Layer 10 of a small transformer language model trained on English Wikipedia (13 layers, counted from 0, width 64).
A neuron's activation on a vector x is quick GELU(weights . x), where the dot is the dot product. Quick GELU of z is z times sigmoid(1.702 z).
The model reads these tokens: " interest" "." " He" " began" " to" " " "pa" "int" " image" "s" " based" " on" " the" " Cru" "ci" "f" "ix" "ion" " of" " Jesus" " in" " " "1" "9" "3" "3" "," " when" " his"

The vector x that enters this layer's MLP at each token. A number n stands for (n - 500) times 0.014.
0 " interest": 358,370,482,423,580,472,482,368,556,586,505,459,448,524,557,590,382,711,623,496,457,473,607,768,459,668,414,486,286,466,595,529,488,401,544,492,510,540,392,254,487,503,526,563,521,421,554,461,424,538,465,544,486,560,509,517,593,698,443,572,570,396,446,477
1 ".": 220,454,385,619,440,523,549,389,591,578,608,431,501,544,687,736,535,444,540,437,453,435,522,613,492,530,537,392,278,407,433,500,473,474,481,409,524,439,479,495,456,565,509,545,471,464,476,483,525,421,490,472,530,614,500,528,585,794,467,560,436,597,432,581
2 " He": 442,399,404,587,464,363,423,552,481,501,482,467,458,494,462,529,478,606,690,545,616,534,533,504,474,498,416,478,345,402,564,514,630,509,517,452,526,720,612,434,298,580,476,527,481,428,408,525,468,382,499,454,566,555,438,459,490,871,339,609,410,607,476,513
3 " began": 411,373,485,544,498,418,533,465,438,472,461,511,461,545,663,586,471,540,570,403,510,515,563,651,388,617,385,469,200,511,566,502,506,440,634,457,498,474,600,271,371,465,540,552,439,534,559,541,500,505,555,437,562,620,560,448,482,788,382,686,449,523,477,473
4 " to": 430,503,422,583,556,405,491,421,434,562,454,419,511,430,587,523,429,532,594,452,618,541,554,580,466,552,434,512,138,508,527,528,510,447,471,432,461,601,596,335,327,509,705,589,447,606,519,556,558,400,511,447,567,609,499,496,501,752,380,582,368,517,484,471
5 " ": 416,428,308,561,486,476,530,405,508,474,519,402,551,464,662,725,464,386,658,497,513,519,494,723,422,514,457,672,269,496,493,408,582,535,513,443,513,418,576,491,392,502,521,622,479,474,570,525,509,430,555,528,496,588,586,529,515,572,391,418,238,565,443,489
6 "pa": 328,540,359,590,563,476,601,317,416,409,583,419,496,529,351,453,655,508,544,545,498,502,515,601,547,565,509,627,387,448,537,417,585,507,620,495,450,431,582,453,326,523,659,468,524,374,553,448,621,486,413,581,412,511,569,451,479,731,315,536,529,567,397,537
7 "int": 520,623,410,557,432,451,641,456,449,515,388,485,567,527,532,459,589,518,401,479,478,427,397,401,437,447,510,574,251,601,498,455,516,571,621,508,394,457,552,564,501,517,457,553,466,446,445,565,579,494,487,620,361,562,552,532,490,884,389,601,435,567,303,516
8 " image": 540,506,454,571,365,530,571,299,406,499,520,471,502,615,511,468,580,436,464,384,492,320,517,518,490,704,532,592,243,529,465,484,459,552,626,364,540,523,561,495,469,583,470,523,529,393,512,584,467,500,511,484,354,530,586,486,527,829,475,630,410,526,376,558
9 "s": 473,546,501,526,587,439,470,374,384,477,494,497,529,558,663,516,589,500,381,488,490,420,590,526,447,559,488,536,286,568,570,525,427,589,606,405,567,437,513,471,450,535,432,494,448,439,442,593,526,387,538,508,377,576,488,504,541,965,303,513,441,506,449,564
10 " based": 465,544,585,399,358,460,537,385,410,424,544,393,444,545,616,651,589,525,545,432,383,452,553,684,454,556,468,585,205,580,605,569,454,437,638,448,543,459,487,386,437,483,466,436,431,547,602,558,493,502,491,575,463,505,559,472,444,753,419,746,479,502,454,471
11 " on": 519,439,445,543,517,423,533,412,425,486,565,363,493,482,648,589,545,459,531,401,541,519,556,512,460,562,484,462,102,492,513,452,437,414,522,475,441,601,580,444,405,480,600,362,520,646,533,496,575,554,538,501,499,537,610,409,506,845,477,623,595,458,495,518
12 " the": 420,438,538,469,386,399,567,454,342,472,471,502,475,465,612,594,488,641,497,424,501,419,406,574,476,473,502,549,218,553,448,504,515,545,476,438,532,587,593,529,363,450,755,391,536,668,520,459,517,405,543,549,488,528,491,462,549,859,428,489,532,487,487,553
13 " Cru": 419,471,393,520,407,395,567,390,471,390,465,478,401,473,405,453,562,582,612,443,584,508,628,527,551,603,405,646,463,506,646,375,515,497,542,489,403,443,642,478,444,481,557,545,429,516,580,475,555,546,475,622,400,439,458,503,553,817,370,519,329,511,387,691
14 "ci": 444,576,508,396,365,499,635,361,445,438,442,444,555,495,362,575,500,644,557,488,493,452,503,498,526,584,484,594,379,516,544,402,414,589,613,745,479,457,538,547,516,515,461,471,440,393,514,565,479,503,619,624,354,485,592,474,508,855,444,374,277,533,442,479
15 "f": 441,501,533,508,374,482,742,388,467,475,297,451,522,483,451,531,531,501,501,571,519,426,588,380,470,441,502,535,505,559,554,507,401,592,535,539,427,388,567,733,502,536,480,411,514,497,566,600,517,503,530,541,388,562,610,479,507,884,368,340,360,537,394,454
16 "ix": 445,598,539,465,384,501,630,340,434,437,454,513,593,478,457,489,531,547,439,582,570,451,562,522,520,533,582,504,393,597,471,427,399,625,502,449,528,408,455,581,556,485,489,429,615,594,467,578,529,500,510,534,455,554,529,336,511,948,407,331,319,528,459,424
17 "ion": 456,531,550,453,436,501,527,408,459,471,435,486,530,475,452,590,553,521,403,527,485,399,553,477,453,572,592,524,274,528,447,534,437,613,553,384,593,499,456,527,521,505,487,428,599,588,455,674,453,392,559,629,490,515,600,387,531,957,444,402,318,452,569,413
18 " of": 527,538,514,511,472,385,602,445,418,461,521,369,436,439,566,583,609,471,535,496,533,530,486,497,501,505,478,380,163,607,571,516,453,500,477,410,503,622,533,484,457,468,714,404,609,677,413,523,501,465,506,519,499,574,581,407,517,826,442,531,475,455,397,544
19 " Jesus": 480,592,547,486,511,462,540,532,459,394,570,383,490,513,466,669,577,607,378,534,507,467,637,561,525,470,479,444,374,515,579,485,450,439,529,301,618,575,494,593,408,490,631,530,465,446,417,601,476,490,513,493,332,718,444,385,489,837,338,502,381,436,426,567
20 " in": 524,597,452,510,517,443,545,448,391,447,493,281,478,498,618,645,513,571,537,480,584,557,476,579,487,529,419,495,136,487,606,392,501,397,611,341,488,574,607,412,462,464,666,473,468,620,421,563,509,592,568,579,481,567,643,406,456,624,476,599,387,459,463,478
21 " ": 483,474,400,526,513,548,588,331,393,443,490,405,497,434,585,771,488,509,629,531,536,532,529,705,463,553,470,639,339,445,528,514,537,455,502,326,514,482,581,584,313,478,493,627,565,400,477,589,549,431,601,530,487,556,579,545,526,493,464,383,156,408,433,545
22 "1": 331,432,387,438,514,464,591,425,321,390,534,565,427,436,536,760,650,590,507,509,490,617,417,591,390,642,490,645,351,442,518,568,522,509,586,489,521,545,573,560,308,517,409,543,523,497,485,552,566,417,633,487,517,541,720,433,501,558,378,468,357,502,441,437
23 "9": 280,536,433,412,550,522,538,427,370,433,428,553,493,483,502,750,576,580,315,461,484,653,496,518,479,583,540,674,419,441,382,543,561,549,516,516,385,619,551,493,427,502,503,519,591,454,466,618,634,495,548,463,442,601,636,426,479,563,265,510,375,558,429,454
24 "3": 296,483,500,498,462,393,516,324,464,488,442,593,479,595,600,730,550,432,351,477,601,546,536,446,466,547,580,615,427,499,354,554,510,501,548,487,313,654,668,559,495,518,368,523,589,492,435,529,634,463,532,475,407,580,613,393,493,634,382,588,445,510,371,476
25 "3": 343,446,513,569,463,341,462,333,523,460,429,547,526,662,618,699,520,384,418,507,609,479,627,476,466,642,548,541,389,537,427,545,463,525,566,394,317,584,648,608,549,498,407,583,541,593,457,536,577,367,539,450,340,568,509,384,453,698,419,562,394,528,450,466
26 ",": 470,503,490,586,467,361,543,407,470,453,497,504,530,473,603,696,544,462,472,556,485,472,557,532,458,560,499,467,116,516,486,590,523,478,571,318,525,687,636,491,477,456,501,579,436,531,416,430,557,360,528,447,441,591,473,516,502,789,415,606,405,591,406,515
27 " when": 454,431,370,564,458,450,564,423,459,471,564,507,552,538,681,665,442,497,546,465,562,525,583,419,507,584,428,455,191,476,527,466,543,422,542,436,546,662,667,308,397,498,546,460,503,552,379,426,517,410,508,439,487,649,478,482,465,763,433,642,471,634,442,497
28 " his": 400,342,536,496,383,438,464,523,479,434,432,572,437,504,588,629,458,626,480,385,548,549,567,535,456,441,376,483,201,439,569,518,544,511,545,496,594,545,668,471,354,501,627,448,498,602,461,518,498,468,574,488,460,576,461,547,503,843,317,500,486,563,523,542

Each question shows the input weights of one neuron of the MLP. A number n stands for (n - 500) times 0.0013.

n143: 478,551,540,633,675,463,409,531,456,384,733,301,504,304,463,463,185,563,585,588,588,594,592,614,779,435,512,649,508,227,312,520,302,585,606,623,401,430,529,390,538,520,629,384,370,466,380,523,510,579,619,500,468,376,394,426,611,520,375,433,580,351,532,474
It fires most on token 6 "pa"

n136: 444,590,490,662,440,579,474,498,514,722,562,359,497,553,519,365,523,585,470,441,598,426,490,562,638,631,497,407,502,484,406,581,343,556,422,449,418,619,479,419,591,635,541,570,628,228,468,722,365,448,450,423,607,443,483,522,508,391,705,443,403,568,589,509
Its two highest activations, in order, are on tokens 8 " image", 1 "."

n218: 643,433,528,450,443,634,368,469,429,646,427,430,657,539,541,377,487,548,459,402,456,456,442,471,504,441,321,380,587,489,424,443,543,394,536,431,521,544,423,549,587,527,326,623,641,273,392,711,483,457,617,531,492,609,215,641,523,563,632,451,677,531,579,474
On which token does it fire most, and how strongly? 9 "s", at about 0.22

n156: 474,566,597,358,459,381,418,624,651,641,572,502,535,580,498,387,407,547,324,614,606,360,528,331,694,373,548,347,679,617,299,618,457,335,581,471,329,359,545,659,681,540,346,633,558,481,323,571,391,592,514,552,564,382,499,548,721,512,707,327,429,362,462,470
It fires most on token 15 "f"

n30: 647,593,526,778,630,444,368,584,566,506,763,465,541,306,788,540,527,353,459,691,484,482,436,637,400,357,588,433,431,280,413,748,483,588,590,494,497,773,605,493,501,552,368,552,446,447,460,68,569,482,347,550,527,338,406,699,558,371,536,437,589,586,639,498
On which three tokens does it fire most, strongest first? 26 ",", 1 ".", 27 " when"

n204: 472,401,483,433,514,658,505,608,469,716,754,573,284,376,619,303,504,838,389,511,362,602,217,690,696,460,586,500,569,402,505,770,534,226,379,490,286,478,591,510,289,576,591,437,588,589,569,305,627,579,400,443,766,274,568,688,464,218,376,440,554,461,600,504
On which token does it fire most, and how strongly? 22 "1", at about 0.41

n75: 772,496,540,530,332,443,314,595,377,809,582,491,460,528,676,578,504,669,469,524,501,463,515,523,466,468,391,389,454,616,474,467,454,448,329,564,396,464,646,259,478,635,125,475,535,445,251,252,595,564,759,644,535,500,319,710,700,335,561,440,483,449,508,498
It fires most on token 27 " when"

n80: 354,549,474,487,526,595,306,492,495,424,427,501,515,535,466,607,530,380,354,466,332,648,412,415,613,312,377,638,440,378,456,641,410,477,496,720,442,406,633,474,383,693,557,495,599,281,670,526,444,570,420,629,508,530,405,615,617,402,527,509,539,686,486,374
On which token does it fire most, and how strongly? 23 "9", at about 2.3

n63: 467,686,600,538,558,495,470,445,574,614,563,246,463,388,496,388,383,594,404,506,654,722,420,493,409,446,552,478,492,471,523,506,421,657,525,547,320,621,370,365,557,451,602,565,456,507,708,708,560,470,253,389,682,453,702,548,557,500,325,448,486,358,446,489
It fires most on token 4 " to"

n52: 449,539,482,520,491,368,560,552,321,427,564,347,647,455,574,419,410,641,316,476,362,454,430,723,494,435,643,490,500,420,216,460,664,401,544,537,404,682,778,381,595,576,435,755,682,591,433,421,510,600,661,332,667,556,482,548,481,254,609,616,689,221,535,530
On which three tokens does it fire most, strongest first? 24 "3", 23 "9", 20 " in"

n141: 556,590,628,569,476,445,428,589,331,672,561,405,687,322,475,510,519,487,404,640,389,377,617,348,208,408,385,466,612,364,504,509,566,479,235,434,420,488,656,550,465,520,524,708,495,501,358,508,547,512,482,652,431,636,494,669,734,538,710,316,576,626,670,572
It fires most on token 15 "f"

n109: 441,565,621,703,680,402,232,570,441,613,431,569,340,564,716,522,399,289,435,596,251,456,506,474,582,649,417,515,514,547,277,626,341,544,548,476,428,487,657,514,558,451,266,754,684,399,394,457,428,635,475,522,462,606,388,389,570,488,753,594,585,431,630,532
It fires most on token 25 "3"

n229: 595,463,423,440,405,298,348,599,446,682,410,455,362,358,608,405,465,452,418,580,525,829,592,347,537,528,515,502,697,521,512,471,456,453,612,558,396,593,537,577,657,392,613,478,465,446,588,516,334,585,589,576,567,357,433,554,646,603,437,453,637,372,589,482
On which token does it fire most, and how strongly? 13 " Cru", at about 0.5

n179: 531,518,574,700,433,619,495,570,502,524,556,505,306,259,633,490,333,540,445,452,539,659,343,722,528,548,404,568,523,470,460,422,530,497,448,496,522,493,703,689,545,531,520,401,629,621,602,321,262,301,382,208,453,455,379,391,615,505,599,327,684,561,459,402
On which token does it fire most, and how strongly? 12 " the", at about 1.9

n107: 649,554,573,511,620,626,485,598,429,378,618,457,460,227,558,544,459,383,664,441,485,560,584,559,292,439,463,459,621,412,508,770,348,437,512,470,321,364,564,540,398,576,687,717,361,347,389,430,438,748,142,542,626,449,477,636,577,424,506,423,575,569,574,385
It fires most on token 21 " "

n255: 413,623,682,403,615,487,413,420,377,483,477,520,573,406,407,375,436,575,483,600,455,601,454,511,245,393,603,535,497,306,434,570,551,467,378,532,310,429,572,548,440,517,449,691,671,381,361,458,652,659,272,610,381,526,638,548,661,486,553,474,673,615,591,580
On which three tokens does it fire most, strongest first? 23 "9", 6 "pa", 24 "3"

n23: 575,705,659,364,561,228,371,412,408,365,426,394,553,545,754,379,510,473,554,553,330,607,638,511,558,272,516,444,527,553,578,438,476,510,492,618,437,309,553,403,609,448,628,340,455,521,340,485,568,579,490,441,324,526,452,444,681,498,444,480,862,570,474,560
It fires most on token 9 "s"

n250: 440,537,441,453,275,358,536,368,556,453,531,500,284,554,598,545,548,661,272,266,460,531,509,430,597,549,532,500,623,407,419,549,540,612,588,476,392,348,500,513,614,562,579,515,477,477,789,421,527,389,400,528,491,528,697,534,683,424,531,511,657,413,490,365
Its two highest activations, in order, are on tokens 24 "3", 23 "9"

n24: 624,537,474,619,457,478,485,576,525,553,534,454,453,338,679,512,443,450,399,585,511,455,540,399,309,348,394,450,409,626,418,443,192,569,359,648,338,391,446,420,809,464,576,511,703,481,488,430,450,562,449,487,662,599,502,733,550,534,662,384,523,349,604,521
On which three tokens does it fire most, strongest first? 18 " of", 11 " on", 16 "ix"

n208: 728,630,657,442,447,327,591,603,608,480,542,597,531,422,518,501,605,540,442,388,413,400,655,524,285,593,633,365,718,428,530,472,479,376,500,359,363,624,384,380,541,446,492,468,439,373,501,490,516,575,801,534,423,432,486,425,440,552,610,357,378,437,485,461
On which three tokens does it fire most, strongest first? 19 " Jesus", 17 "ion", 14 "ci"

n246: 478,608,628,515,630,431,321,549,633,402,479,358,559,532,630,394,403,562,340,631,293,404,514,370,454,541,513,402,512,691,484,600,460,431,553,530,572,479,437,356,527,385,494,547,392,412,443,550,424,446,571,458,639,539,300,474,497,586,590,317,656,347,849,535
On which token does it fire most, and how strongly? 9 "s", at about 1.2

n65: 539,551,851,562,496,514,285,437,507,564,610,714,582,643,407,485,428,632,323,524,495,499,595,585,386,628,465,445,459,615,308,478,452,535,483,465,364,439,567,465,710,438,347,527,612,487,552,523,602,491,451,380,546,456,425,507,498,463,580,547,701,658,552,421
Its two highest activations, in order, are on tokens 25 "3", 24 "3"

n153: 536,339,568,373,470,544,402,645,396,229,582,525,248,456,501,447,427,876,309,486,538,681,506,477,489,549,304,417,545,560,557,551,459,579,659,591,560,174,451,529,636,611,464,490,707,690,521,514,446,684,459,326,475,500,394,459,620,441,342,514,533,454,740,479
It fires most on token 28 " his"

n196: 792,557,556,511,602,630,537,471,587,639,559,396,517,479,686,510,166,275,516,645,490,797,315,691,356,356,541,656,560,384,345,518,308,599,499,436,319,272,573,470,588,542,454,381,428,620,407,604,465,473,405,399,605,622,588,497,762,325,553,207,415,473,644,537
Its two highest activations, in order, are on tokens 5 " ", 21 " "

n45: 671,641,432,582,585,298,307,366,530,426,517,454,506,639,466,483,463,471,528,660,308,432,489,559,620,442,440,606,611,322,435,574,402,216,422,438,324,502,709,531,564,562,526,650,553,462,513,454,402,495,652,292,695,481,428,592,497,410,628,576,426,639,392,358
Its two highest activations, in order, are on tokens 21 " ", 25 "3"

n167: 497,780,641,403,617,350,416,353,680,628,705,541,498,443,543,513,414,496,231,504,515,730,390,534,527,337,511,471,428,542,362,523,612,356,373,735,269,431,582,465,572,527,681,574,651,592,476,502,496,831,363,416,622,572,632,415,657,296,510,589,650,355,276,472
It fires most on token 24 "3"

n115: 402,444,655,427,516,632,414,655,584,414,543,598,638,667,586,280,371,473,513,415,579,670,443,513,643,486,379,500,420,555,397,283,459,446,550,455,595,589,568,544,390,586,489,451,558,492,615,514,471,542,497,504,650,560,437,485,485,515,630,491,613,364,655,420
On which three tokens does it fire most, strongest first? 28 " his", 11 " on", 3 " began"

n103: 447,489,572,381,373,300,487,658,673,428,573,680,541,460,392,414,439,441,464,643,439,423,580,388,376,374,654,488,451,538,312,469,487,390,379,458,376,526,609,709,658,463,504,662,509,453,446,565,634,603,521,512,543,646,433,534,505,382,468,360,479,452,442,620
It fires most on token 24 "3"

n148: 475,533,441,466,536,712,509,570,391,572,452,615,578,342,400,575,504,388,437,495,495,423,424,447,535,445,352,520,434,459,336,524,569,581,601,586,564,469,458,499,329,371,508,695,563,455,386,489,468,625,492,579,442,512,552,602,495,585,379,617,585,216,536,463
Its two highest activations, in order, are on tokens 7 "int", 23 "9"

n105: 610,716,495,322,409,528,395,414,473,566,767,355,631,411,586,524,584,596,531,596,337,594,514,755,568,524,479,207,415,486,333,527,416,395,635,584,528,624,435,274,447,734,336,563,553,327,559,580,622,469,479,479,754,325,307,561,522,456,564,580,416,304,559,485
On which token does it fire most, and how strongly? 0 " interest", at about 3

n47: 553,647,649,486,489,616,570,533,742,727,536,487,371,524,470,474,442,465,468,432,513,499,475,530,410,499,488,601,578,386,483,633,407,406,379,592,326,274,636,477,442,458,531,428,505,659,446,504,426,534,717,398,351,481,471,502,868,497,559,341,499,370,643,445
It fires most on token 15 "f"

n220: 757,498,587,439,411,365,566,559,423,543,460,376,288,569,540,325,581,519,520,560,571,445,581,517,556,573,459,546,494,400,495,423,320,340,426,551,379,495,634,453,657,696,422,506,767,219,492,521,299,680,440,515,702,566,572,861,619,456,487,405,402,552,370,394
On which token does it fire most, and how strongly? 8 " image", at about 1.1

n144: 462,443,619,494,350,609,521,388,524,515,505,631,612,537,616,411,297,480,373,488,412,409,575,422,392,408,681,430,594,742,523,486,346,461,640,351,615,569,630,414,555,647,474,446,581,346,364,323,431,582,417,344,343,542,366,677,460,498,699,464,531,504,666,540
Its two highest activations, in order, are on tokens 8 " image", 27 " when"

n211: 575,612,364,710,614,421,464,489,493,426,423,293,316,488,560,551,448,424,423,474,510,513,590,463,475,482,393,501,517,211,324,553,335,348,612,588,390,619,673,560,534,649,473,734,365,535,652,603,367,623,483,645,326,407,433,522,557,390,731,722,545,536,627,349
Its two highest activations, in order, are on tokens 20 " in", 25 "3"

n133: 497,729,412,337,375,441,606,463,601,475,488,387,385,556,498,289,587,638,398,439,585,515,629,657,511,548,298,609,981,604,421,550,328,554,281,470,518,525,604,475,605,560,383,479,425,513,580,498,347,644,436,553,597,439,506,558,431,527,654,509,450,285,441,422
It fires most on token 13 " Cru"

n7: 449,491,441,574,461,533,334,517,440,712,546,483,592,687,578,656,123,353,329,756,258,427,509,668,519,494,338,517,475,436,263,700,452,607,454,465,529,446,589,591,530,549,507,478,388,466,462,532,620,433,321,393,571,565,418,645,513,439,505,485,715,565,693,590
It fires most on token 1 "."

n182: 658,525,503,594,491,494,573,566,608,534,485,292,539,588,449,410,469,429,365,363,442,553,601,342,312,532,515,596,571,392,516,501,415,563,476,468,316,473,562,326,734,380,522,408,639,413,568,513,491,625,364,568,414,712,518,519,498,574,485,469,516,536,476,556
On which three tokens does it fire most, strongest first? 7 "int", 15 "f", 8 " image"

n240: 619,435,522,285,544,447,304,540,450,378,584,498,543,491,441,397,514,408,466,364,367,630,529,432,567,375,486,550,547,583,620,607,626,528,646,333,518,452,712,526,439,496,571,584,462,508,683,277,760,544,374,572,546,402,600,485,598,404,425,443,550,346,447,564
It fires most on token 13 " Cru"

n206: 584,668,533,609,392,378,587,790,606,533,478,448,567,430,753,591,345,385,561,622,412,365,322,560,467,395,285,561,560,518,461,631,332,405,447,544,445,240,246,650,587,587,352,540,519,456,578,335,472,462,398,420,575,749,593,747,686,487,458,420,597,559,550,274
On which token does it fire most, and how strongly? 1 ".", at about 1.2

n223: 816,682,557,540,724,328,598,626,519,414,428,397,400,524,614,536,443,468,659,485,580,679,436,546,311,439,297,265,559,759,455,445,537,397,455,460,324,542,616,566,611,576,558,333,417,385,541,444,588,506,421,549,615,713,421,466,442,395,629,514,568,464,459,353
On which three tokens does it fire most, strongest first? 20 " in", 18 " of", 11 " on"